Layer 3 of a small transformer language model trained on English Wikipedia (12 layers, counted from 0, width 64).
A neuron's activation on a vector x is GELU(weights . x + bias), where the dot is the dot product.

Input weights of the MLP neurons that the questions are about. A number n stands for (n - 500) times 0.0018.
n1 (bias -0.087): 191,530,670,133,619,647,674,555,606,653,810,646,536,575,585,689,381,400,685,652,527,543,474,462,431,553,250,351,894,467,820,590,513,549,319,575,545,320,505,600,567,573,487,556,696,756,329,777,835,501,624,754,381,596,517,625,925,409,209,708,384,233,527,541
n35 (bias -0.129): 625,235,433,630,446,351,242,500,322,385,570,294,489,140,641,395,586,536,447,588,237,405,353,300,482,516,542,563,520,491,393,284,398,556,422,345,529,606,571,299,586,338,440,267,386,687,539,380,444,700,426,564,713,587,529,347,558,333,324,345,516,410,701,386
n41 (bias -0.189): 466,432,330,194,663,588,514,359,256,367,553,332,341,522,549,749,638,547,318,187,20,409,429,634,482,343,585,601,339,763,482,523,48,451,647,517,503,288,547,387,689,569,463,453,414,641,620,548,591,375,415,447,534,361,659,504,807,409,457,434,574,388,372,500
n46 (bias -0.234): 640,453,42,290,659,570,280,550,334,670,114,591,544,362,423,271,412,709,647,385,379,604,549,351,603,590,697,421,131,306,552,665,226,410,445,542,480,356,467,355,567,740,986,619,830,493,473,654,222,213,751,752,403,415,517,462,459,360,933,531,721,717,218,343
n63 (bias -0.188): 564,296,875,723,679,344,543,567,629,401,564,301,536,482,448,462,475,673,413,346,504,270,682,392,271,417,444,628,552,488,376,588,371,233,502,714,422,342,422,510,538,725,264,555,432,427,401,545,326,449,460,704,539,476,368,591,225,381,437,481,566,264,433,734
n66 (bias -0.068): 771,585,654,423,672,511,562,518,646,629,592,725,554,400,391,712,343,590,487,671,696,432,576,562,490,282,541,425,356,503,714,639,278,602,459,641,357,373,364,605,487,716,379,565,317,501,390,529,459,384,437,461,352,816,569,346,400,619,665,417,463,505,634,404
n69 (bias -0.099): 480,437,449,590,387,698,640,529,489,510,594,319,536,394,629,448,585,618,699,453,362,219,527,454,602,433,523,453,378,358,550,701,559,597,363,751,582,560,434,436,317,590,317,696,270,804,93,686,546,484,405,607,598,552,556,499,581,387,480,386,237,516,166,414
n89 (bias -0.293): 359,280,318,398,366,414,481,619,381,562,395,303,517,848,418,727,421,461,578,795,576,325,693,535,643,458,614,350,282,615,452,712,585,266,459,680,319,630,361,353,622,410,585,624,826,598,707,336,558,215,760,766,431,279,124,475,481,582,640,129,594,495,232,404
n94 (bias -0.103): 527,412,771,297,453,710,808,278,418,550,925,663,394,615,419,337,580,711,705,568,523,480,617,448,341,351,686,639,485,270,585,399,461,547,619,467,610,321,473,468,604,342,456,313,491,656,393,779,375,530,812,533,448,545,569,588,464,504,385,428,405,842,751,501
n95 (bias -0.276): 71,739,282,549,544,626,388,503,612,628,305,375,438,352,825,332,584,622,452,527,624,302,568,477,643,671,541,607,444,639,351,464,463,374,489,757,817,575,498,211,590,608,717,581,597,627,668,672,368,398,459,864,554,684,333,331,582,294,560,434,567,593,367,601
n126 (bias -0.202): 697,300,245,580,974,562,746,551,410,178,629,584,638,723,780,543,284,661,379,334,513,669,579,249,529,309,555,348,518,373,328,346,264,596,516,512,459,388,389,369,457,499,281,694,379,411,513,586,554,468,353,432,440,465,662,488,677,402,445,369,699,699,568,720
n132 (bias -0.418): 532,316,447,371,571,544,275,862,675,301,457,582,647,355,443,664,620,486,242,241,527,79,476,256,614,525,662,445,570,933,387,285,426,701,403,149,475,258,543,252,394,610,380,486,285,273,792,430,157,329,802,799,610,584,319,759,482,694,611,404,786,624,629,679
n134 (bias -0.139): 438,566,697,510,455,714,728,524,590,590,917,499,394,474,572,491,392,436,570,581,356,449,496,299,515,690,657,274,353,482,626,685,573,557,417,686,305,499,451,574,567,274,458,400,441,491,448,170,642,493,514,710,700,266,666,510,674,438,572,463,280,498,399,712
n148 (bias -0.203): 203,238,479,237,513,332,430,611,493,613,654,647,351,594,418,444,320,540,421,533,715,323,457,412,154,488,539,261,338,350,627,505,647,638,511,177,584,446,676,658,670,534,585,324,452,563,258,468,330,702,441,452,261,209,458,232,478,417,645,422,293,430,712,409
n155 (bias -0.145): 445,282,591,374,441,236,334,938,635,349,708,85,608,409,493,447,547,479,427,400,126,300,298,847,508,388,421,732,433,541,252,356,447,619,577,662,512,475,283,730,858,750,358,406,580,496,235,507,524,410,430,543,485,225,472,598,420,557,517,497,613,628,280,461
n183 (bias -0.148): 541,715,441,481,526,496,361,392,479,529,365,427,729,584,402,605,339,715,526,408,563,646,568,598,601,383,225,571,187,165,454,896,229,639,492,565,581,428,596,644,157,410,697,798,347,634,385,566,684,525,276,557,565,602,505,329,621,389,419,479,442,282,315,247
n197 (bias -0.227): 407,427,443,256,546,563,480,586,663,650,696,540,534,647,618,285,570,484,282,549,650,466,636,589,531,372,128,395,339,448,558,455,522,787,446,670,394,492,350,438,347,686,461,355,625,484,482,331,394,709,669,504,559,672,592,746,515,689,380,128,645,408,587,340
n206 (bias -0.110): 656,797,566,409,600,391,472,524,275,679,362,483,361,667,274,635,434,456,431,474,436,440,985,543,600,493,141,654,178,317,552,382,411,527,529,344,581,373,393,609,534,630,571,485,727,525,344,768,862,514,534,474,231,652,458,301,425,258,415,444,640,598,533,412
n233 (bias -0.120): 546,673,439,347,535,526,489,619,345,372,585,730,429,392,645,519,506,487,648,381,476,655,317,380,756,530,444,450,421,144,633,838,277,345,543,433,571,315,337,438,528,651,635,475,516,529,590,396,409,301,560,448,672,729,659,445,624,415,429,461,371,498,827,320
n236 (bias -0.296): 100,867,442,568,424,370,642,514,678,651,612,443,650,393,368,637,415,652,373,311,535,314,403,557,511,430,395,301,806,194,521,350,295,534,496,559,606,626,552,692,152,814,411,569,547,693,356,341,543,645,432,652,583,578,450,635,292,646,234,266,346,690,232,447
n239 (bias -0.117): 754,553,531,477,605,308,441,587,647,213,693,524,380,512,360,713,444,425,595,524,606,245,475,396,548,454,749,629,322,379,395,586,378,522,546,429,601,625,517,314,529,389,418,726,612,624,250,554,452,432,256,359,678,329,337,664,494,594,473,546,615,365,451,523
n254 (bias -0.208): 390,526,597,574,506,99,696,786,515,352,168,294,847,431,575,409,567,524,387,603,392,85,535,385,559,626,570,255,563,428,181,365,628,616,309,614,813,480,399,637,341,542,477,459,775,620,429,550,423,371,343,587,266,469,317,330,440,503,540,225,599,785,388,238

Each question shows a token from some text and the vector x that enters the MLP there. A number n stands for (n - 500) times 0.0097.

") |  |": 426,483,648,446,453,547,559,463,452,316,340,606,558,571,685,582,637,469,646,524,531,558,336,438,472,400,501,585,543,476,545,354,627,424,472,400,543,518,450,487,561,494,406,656,445,589,491,358,624,548,539,587,597,585,718,329,305,432,546,567,436,508,375,306
The neuron with the highest activation: n69

"\n\n": 559,473,523,616,392,596,503,519,435,416,397,546,481,561,411,453,747,623,711,436,682,492,558,557,518,253,447,430,608,710,382,577,536,464,442,551,384,529,461,579,449,561,525,371,630,353,484,258,698,396,607,493,482,478,518,552,333,500,461,598,531,367,571,381
The neuron with the highest activation: n89

"===": 525,381,702,457,479,483,276,501,568,286,409,650,540,485,477,566,790,336,608,398,629,480,529,563,472,583,550,475,511,687,527,540,432,456,517,547,608,511,497,553,446,465,416,526,513,418,483,323,453,538,534,642,536,525,630,565,284,427,531,657,531,292,586,430
The neuron with the highest activation: n132

" |": 471,256,477,515,631,425,447,473,459,404,506,595,589,533,588,578,788,507,678,577,537,514,506,635,392,418,430,463,526,522,505,376,596,466,419,517,659,458,468,554,480,516,515,535,631,535,460,454,494,586,354,479,453,533,601,377,474,290,582,664,553,478,465,316
The neuron with the highest activation: n254

" c": 346,455,684,494,347,594,377,412,382,532,337,583,425,499,561,536,837,684,427,526,561,553,471,470,357,498,592,512,467,660,455,334,570,346,608,556,531,584,457,644,512,417,501,533,478,412,488,495,584,527,286,460,448,565,565,474,618,395,586,597,502,526,434,596
The most active neuron and its activation: n95, at about 2.4

"\n": 513,491,485,630,506,507,617,451,461,408,267,509,541,704,597,433,548,662,720,277,476,532,454,430,479,152,505,388,509,605,372,587,708,488,528,571,471,491,415,590,412,447,533,568,538,475,556,285,621,516,581,476,384,455,553,479,457,524,550,602,590,433,541,508
The most active neuron and its activation: n126, at about 3.1

"St": 467,518,670,522,367,552,375,563,491,511,373,691,396,490,486,526,652,274,528,386,678,513,530,446,529,508,364,492,550,742,688,412,531,430,451,665,608,696,436,531,524,543,410,575,556,524,571,531,630,569,484,444,396,526,455,469,287,401,480,580,418,346,360,513
The two highest activations, in order: n1, n206

" was": 449,490,562,477,643,500,385,527,508,426,576,581,503,434,545,451,651,529,515,642,585,532,289,544,409,277,592,393,604,584,506,563,716,160,491,499,515,508,546,539,555,549,588,573,487,302,540,541,589,624,444,371,449,584,539,352,277,344,608,601,491,467,604,367
The most active neuron and its activation: n148, at about 2.7

"ages": 421,403,596,543,528,433,515,378,364,452,500,535,532,548,456,522,623,629,523,624,608,577,439,663,671,311,407,469,396,578,695,387,532,390,392,422,618,616,468,672,480,465,581,555,336,304,401,432,615,497,219,591,543,435,617,464,361,505,571,578,584,418,583,579
The three highest activations, in order: n183, n66, n148

"ess": 505,403,495,518,484,569,500,422,404,511,481,641,516,677,435,396,616,412,497,505,634,705,217,487,664,525,415,479,480,595,591,257,710,564,471,567,508,548,446,325,470,426,624,437,466,394,445,405,695,532,328,511,445,557,566,714,266,478,458,690,605,503,436,489
The neuron with the highest activation: n197

" |  |  |": 457,506,654,511,520,479,375,483,445,370,428,723,546,449,503,501,663,436,548,516,594,428,529,488,395,568,535,460,564,474,497,382,555,403,436,655,787,467,418,478,631,515,764,591,686,470,455,374,618,294,497,573,429,544,526,434,450,420,582,502,504,548,476,279
The neuron with the highest activation: n254

" Bel": 546,524,459,473,329,497,554,310,418,527,512,627,419,554,501,514,744,368,512,556,617,443,471,465,542,422,423,446,480,590,619,276,636,478,437,602,596,671,469,511,623,375,619,573,687,488,557,293,431,583,326,443,657,552,479,595,572,403,464,600,507,308,441,540
The neuron with the highest activation: n239

"g": 545,463,549,552,514,621,604,407,276,443,537,454,596,491,440,538,528,544,318,437,584,621,522,602,525,397,447,407,560,648,604,249,643,511,503,521,503,626,529,506,515,428,573,648,645,480,554,415,607,621,278,350,542,605,509,490,362,346,441,689,522,450,369,438
The most active neuron and its activation: n206, at about 1

"itle": 501,541,746,587,471,470,353,382,551,425,615,515,567,539,477,425,858,378,529,602,518,533,488,501,455,543,437,432,497,655,659,406,550,595,528,522,393,433,492,539,413,418,580,655,459,303,551,441,602,341,428,447,341,535,553,611,282,518,606,550,446,336,529,620
The three highest activations, in order: n63, n66, n134

" and ": 424,388,459,494,432,625,442,470,471,470,298,580,520,394,662,562,876,569,562,425,533,646,397,585,558,381,461,540,648,428,400,637,580,539,608,475,490,560,427,582,555,507,456,511,408,372,430,277,513,652,405,461,650,437,601,394,407,442,372,642,471,557,511,560
The neuron with the highest activation: n233

" later": 571,460,647,529,584,599,405,451,224,489,650,658,450,528,580,461,812,557,451,578,576,468,426,619,473,435,484,363,477,518,525,422,686,385,473,398,476,568,406,583,583,548,417,709,460,312,453,295,641,508,428,490,561,536,458,371,289,486,396,629,624,500,483,521
The neuron with the highest activation: n63

" as": 435,435,282,506,457,472,355,330,548,393,542,475,509,549,543,483,864,438,633,455,653,518,519,559,560,381,541,429,425,460,566,481,664,374,472,623,626,474,426,532,536,386,623,494,748,447,583,404,516,467,416,432,482,567,476,475,467,441,606,584,581,535,521,446
The neuron with the highest activation: n89

" A": 492,394,533,629,334,618,417,409,391,461,320,548,445,485,483,493,709,360,583,472,612,471,519,469,399,416,499,446,556,730,692,408,656,439,485,730,547,559,467,505,605,451,568,679,619,495,402,344,440,478,343,344,603,513,409,489,647,412,526,522,618,451,591,489
The most active neuron and its activation: n89, at about 1.1

"lement": 450,380,577,488,610,595,522,274,341,434,581,593,649,351,605,454,628,498,472,602,554,530,332,590,471,558,392,318,560,551,761,369,524,480,542,526,485,782,501,393,427,539,609,491,571,413,412,413,689,432,459,427,547,484,462,465,370,518,452,659,536,408,508,550
The neuron with the highest activation: n1

"- P": 429,549,580,476,532,595,399,443,375,331,387,443,498,548,509,547,852,455,584,318,607,639,542,473,527,559,426,446,477,691,516,376,774,442,443,498,482,642,385,575,455,468,576,592,501,520,495,578,438,513,465,343,466,429,489,591,580,398,464,476,669,423,486,487
The three highest activations, in order: n95, n206, n41

"2": 604,507,566,571,273,535,474,424,445,464,382,598,470,563,456,445,651,529,511,658,497,575,499,625,413,299,536,453,511,575,582,310,706,460,520,468,487,423,457,444,543,614,492,770,372,538,562,323,425,666,331,613,356,569,660,404,476,540,378,584,444,454,498,633
The neuron with the highest activation: n66

"um": 424,396,407,540,461,545,458,324,459,538,447,436,592,476,472,417,674,544,578,509,532,722,563,499,572,503,568,389,468,419,555,357,559,452,483,512,683,630,321,502,438,487,672,531,727,463,470,338,495,387,295,591,510,544,504,446,433,543,556,623,682,476,577,442
The neuron with the highest activation: n46

" him": 507,381,506,544,571,517,451,401,483,537,501,524,391,459,513,358,726,462,632,601,616,568,353,627,631,395,543,290,493,501,489,544,685,440,563,579,610,505,434,576,580,439,552,524,604,309,573,294,614,552,268,524,581,510,427,529,436,490,585,602,551,408,394,317
The most active neuron and its activation: n89, at about 1.4

", R": 447,607,502,395,517,559,469,568,411,415,490,606,441,577,594,555,710,514,518,558,694,589,333,519,494,319,502,599,548,677,502,420,638,362,341,538,506,731,347,478,564,497,531,638,523,402,477,467,425,499,425,324,545,477,530,510,610,418,448,546,570,468,538,208
The two highest activations, in order: n233, n239

" Turn": 561,446,529,488,533,642,468,366,450,424,513,516,539,677,559,356,643,332,578,423,598,478,298,496,592,415,475,505,512,649,635,325,582,599,566,546,501,778,517,435,562,422,504,569,408,422,445,239,566,486,322,371,493,522,470,616,430,517,496,626,623,311,465,547
The two highest activations, in order: n239, n197

".": 482,348,490,628,452,463,490,421,455,536,355,741,483,581,516,519,622,666,541,621,510,674,473,522,610,184,559,401,676,554,513,326,480,538,423,525,535,476,462,532,478,502,372,670,380,514,461,401,530,561,309,504,453,572,713,471,361,605,366,575,416,576,489,481
The two highest activations, in order: n126, n66

" went": 506,558,569,478,599,477,427,478,474,403,449,612,560,501,561,436,689,276,593,480,525,449,353,505,556,264,400,508,575,477,457,478,623,209,594,546,587,714,561,389,533,491,649,534,492,286,552,433,653,661,493,513,536,601,482,507,350,478,729,492,486,321,489,372
The two highest activations, in order: n233, n95

"ok": 538,382,560,527,413,599,610,575,420,454,502,575,585,500,303,399,621,525,506,532,512,610,479,463,443,519,372,681,498,543,639,308,621,413,564,641,522,732,463,498,456,460,504,594,442,531,493,353,624,506,332,499,517,427,500,477,181,591,591,688,564,308,529,366
The neuron with the highest activation: n63

"ig": 485,436,582,605,335,569,644,374,449,490,548,546,613,542,567,487,593,582,344,627,492,470,433,499,444,409,346,513,493,602,756,333,595,462,482,662,558,531,483,470,487,461,624,630,521,350,371,422,705,477,382,614,464,546,613,410,306,533,437,703,517,363,479,471
The most active neuron and its activation: n1, at about 2.5

"- J": 419,434,508,465,432,562,527,566,574,525,331,484,425,674,551,405,830,449,568,365,568,736,370,520,505,430,368,604,452,658,489,422,703,476,461,478,590,650,402,653,443,499,620,520,476,544,532,476,445,594,411,376,613,480,517,609,556,424,387,573,507,326,402,371
The two highest activations, in order: n197, n183

"-": 405,269,425,703,491,481,457,466,490,486,314,564,408,606,525,419,736,436,618,196,471,520,443,594,482,513,506,490,533,716,464,471,665,465,495,611,498,435,427,616,407,497,635,475,427,559,540,477,529,640,410,392,479,487,604,554,490,438,433,713,685,475,562,466
The two highest activations, in order: n41, n155

"inc": 469,520,638,587,492,576,554,435,343,549,506,415,593,599,504,524,525,445,427,558,532,571,389,638,486,456,355,259,473,724,506,271,650,508,433,543,467,588,456,420,372,431,576,549,519,395,481,452,395,619,376,410,404,632,659,440,416,523,612,689,636,423,516,673
The most active neuron and its activation: n197, at about 0.7

", I": 431,474,526,515,431,568,428,463,441,519,463,432,535,460,360,653,760,575,670,634,502,591,471,540,502,331,622,536,484,620,649,424,601,430,309,597,665,572,402,665,426,447,383,520,560,379,514,264,536,512,426,437,573,407,426,418,602,447,503,603,519,406,588,436
The most active neuron and its activation: n89, at about 1.2

"ob": 489,393,586,594,353,564,578,352,358,550,428,629,508,502,508,439,582,523,420,482,503,769,339,482,444,686,546,447,504,685,699,270,565,476,522,548,543,685,418,463,450,302,428,453,575,414,513,436,574,587,353,451,507,434,627,595,293,556,465,626,580,556,474,517
The neuron with the highest activation: n134

" Mel": 489,429,467,447,241,446,568,344,399,547,535,549,393,560,512,527,825,326,584,516,551,502,421,433,602,348,499,529,487,658,559,388,562,508,390,533,566,745,516,497,446,387,441,525,487,522,527,457,366,534,394,313,531,566,574,518,460,570,669,664,596,434,484,484
The most active neuron and its activation: n239, at about 0.86

" Daniel": 546,380,470,438,336,591,579,428,481,599,530,439,435,473,448,391,721,559,516,669,602,574,288,577,462,368,616,413,434,553,651,416,623,538,476,515,686,694,478,520,503,387,429,542,592,450,559,394,582,498,378,316,639,475,650,480,377,504,475,563,549,359,479,325
The two highest activations, in order: n35, n197

"iding": 550,375,656,565,492,483,524,353,357,441,420,484,608,644,547,523,547,637,503,578,414,545,348,716,655,441,413,464,423,513,625,453,712,386,407,491,529,632,423,400,480,565,603,558,356,300,455,534,570,515,282,546,470,448,569,355,317,587,630,716,554,382,576,517
The most active neuron and its activation: n183, at about 0.93

" (R": 347,615,638,497,597,650,530,439,430,354,486,539,443,576,425,616,757,438,567,597,543,474,439,518,560,329,523,482,513,754,484,405,427,398,351,473,522,592,401,464,619,594,481,662,608,341,448,452,491,535,412,398,557,469,496,569,525,352,518,605,520,461,554,308
The neuron with the highest activation: n41

" |  | ": 430,425,616,402,546,457,471,454,443,338,430,637,594,560,551,482,812,416,528,518,599,484,509,597,447,561,450,491,592,455,535,385,478,386,422,623,653,565,455,540,684,484,791,624,625,398,486,277,590,438,470,558,470,547,432,418,517,364,612,471,465,530,486,349
The neuron with the highest activation: n254

"| Party": 369,646,741,433,508,573,369,334,611,344,422,564,466,573,590,349,616,417,607,543,521,522,554,486,405,638,384,425,601,717,611,413,558,521,475,346,652,587,449,547,521,528,372,488,470,420,534,342,562,549,652,501,539,418,579,476,328,399,589,393,548,587,422,492
The three highest activations, in order: n132, n134, n197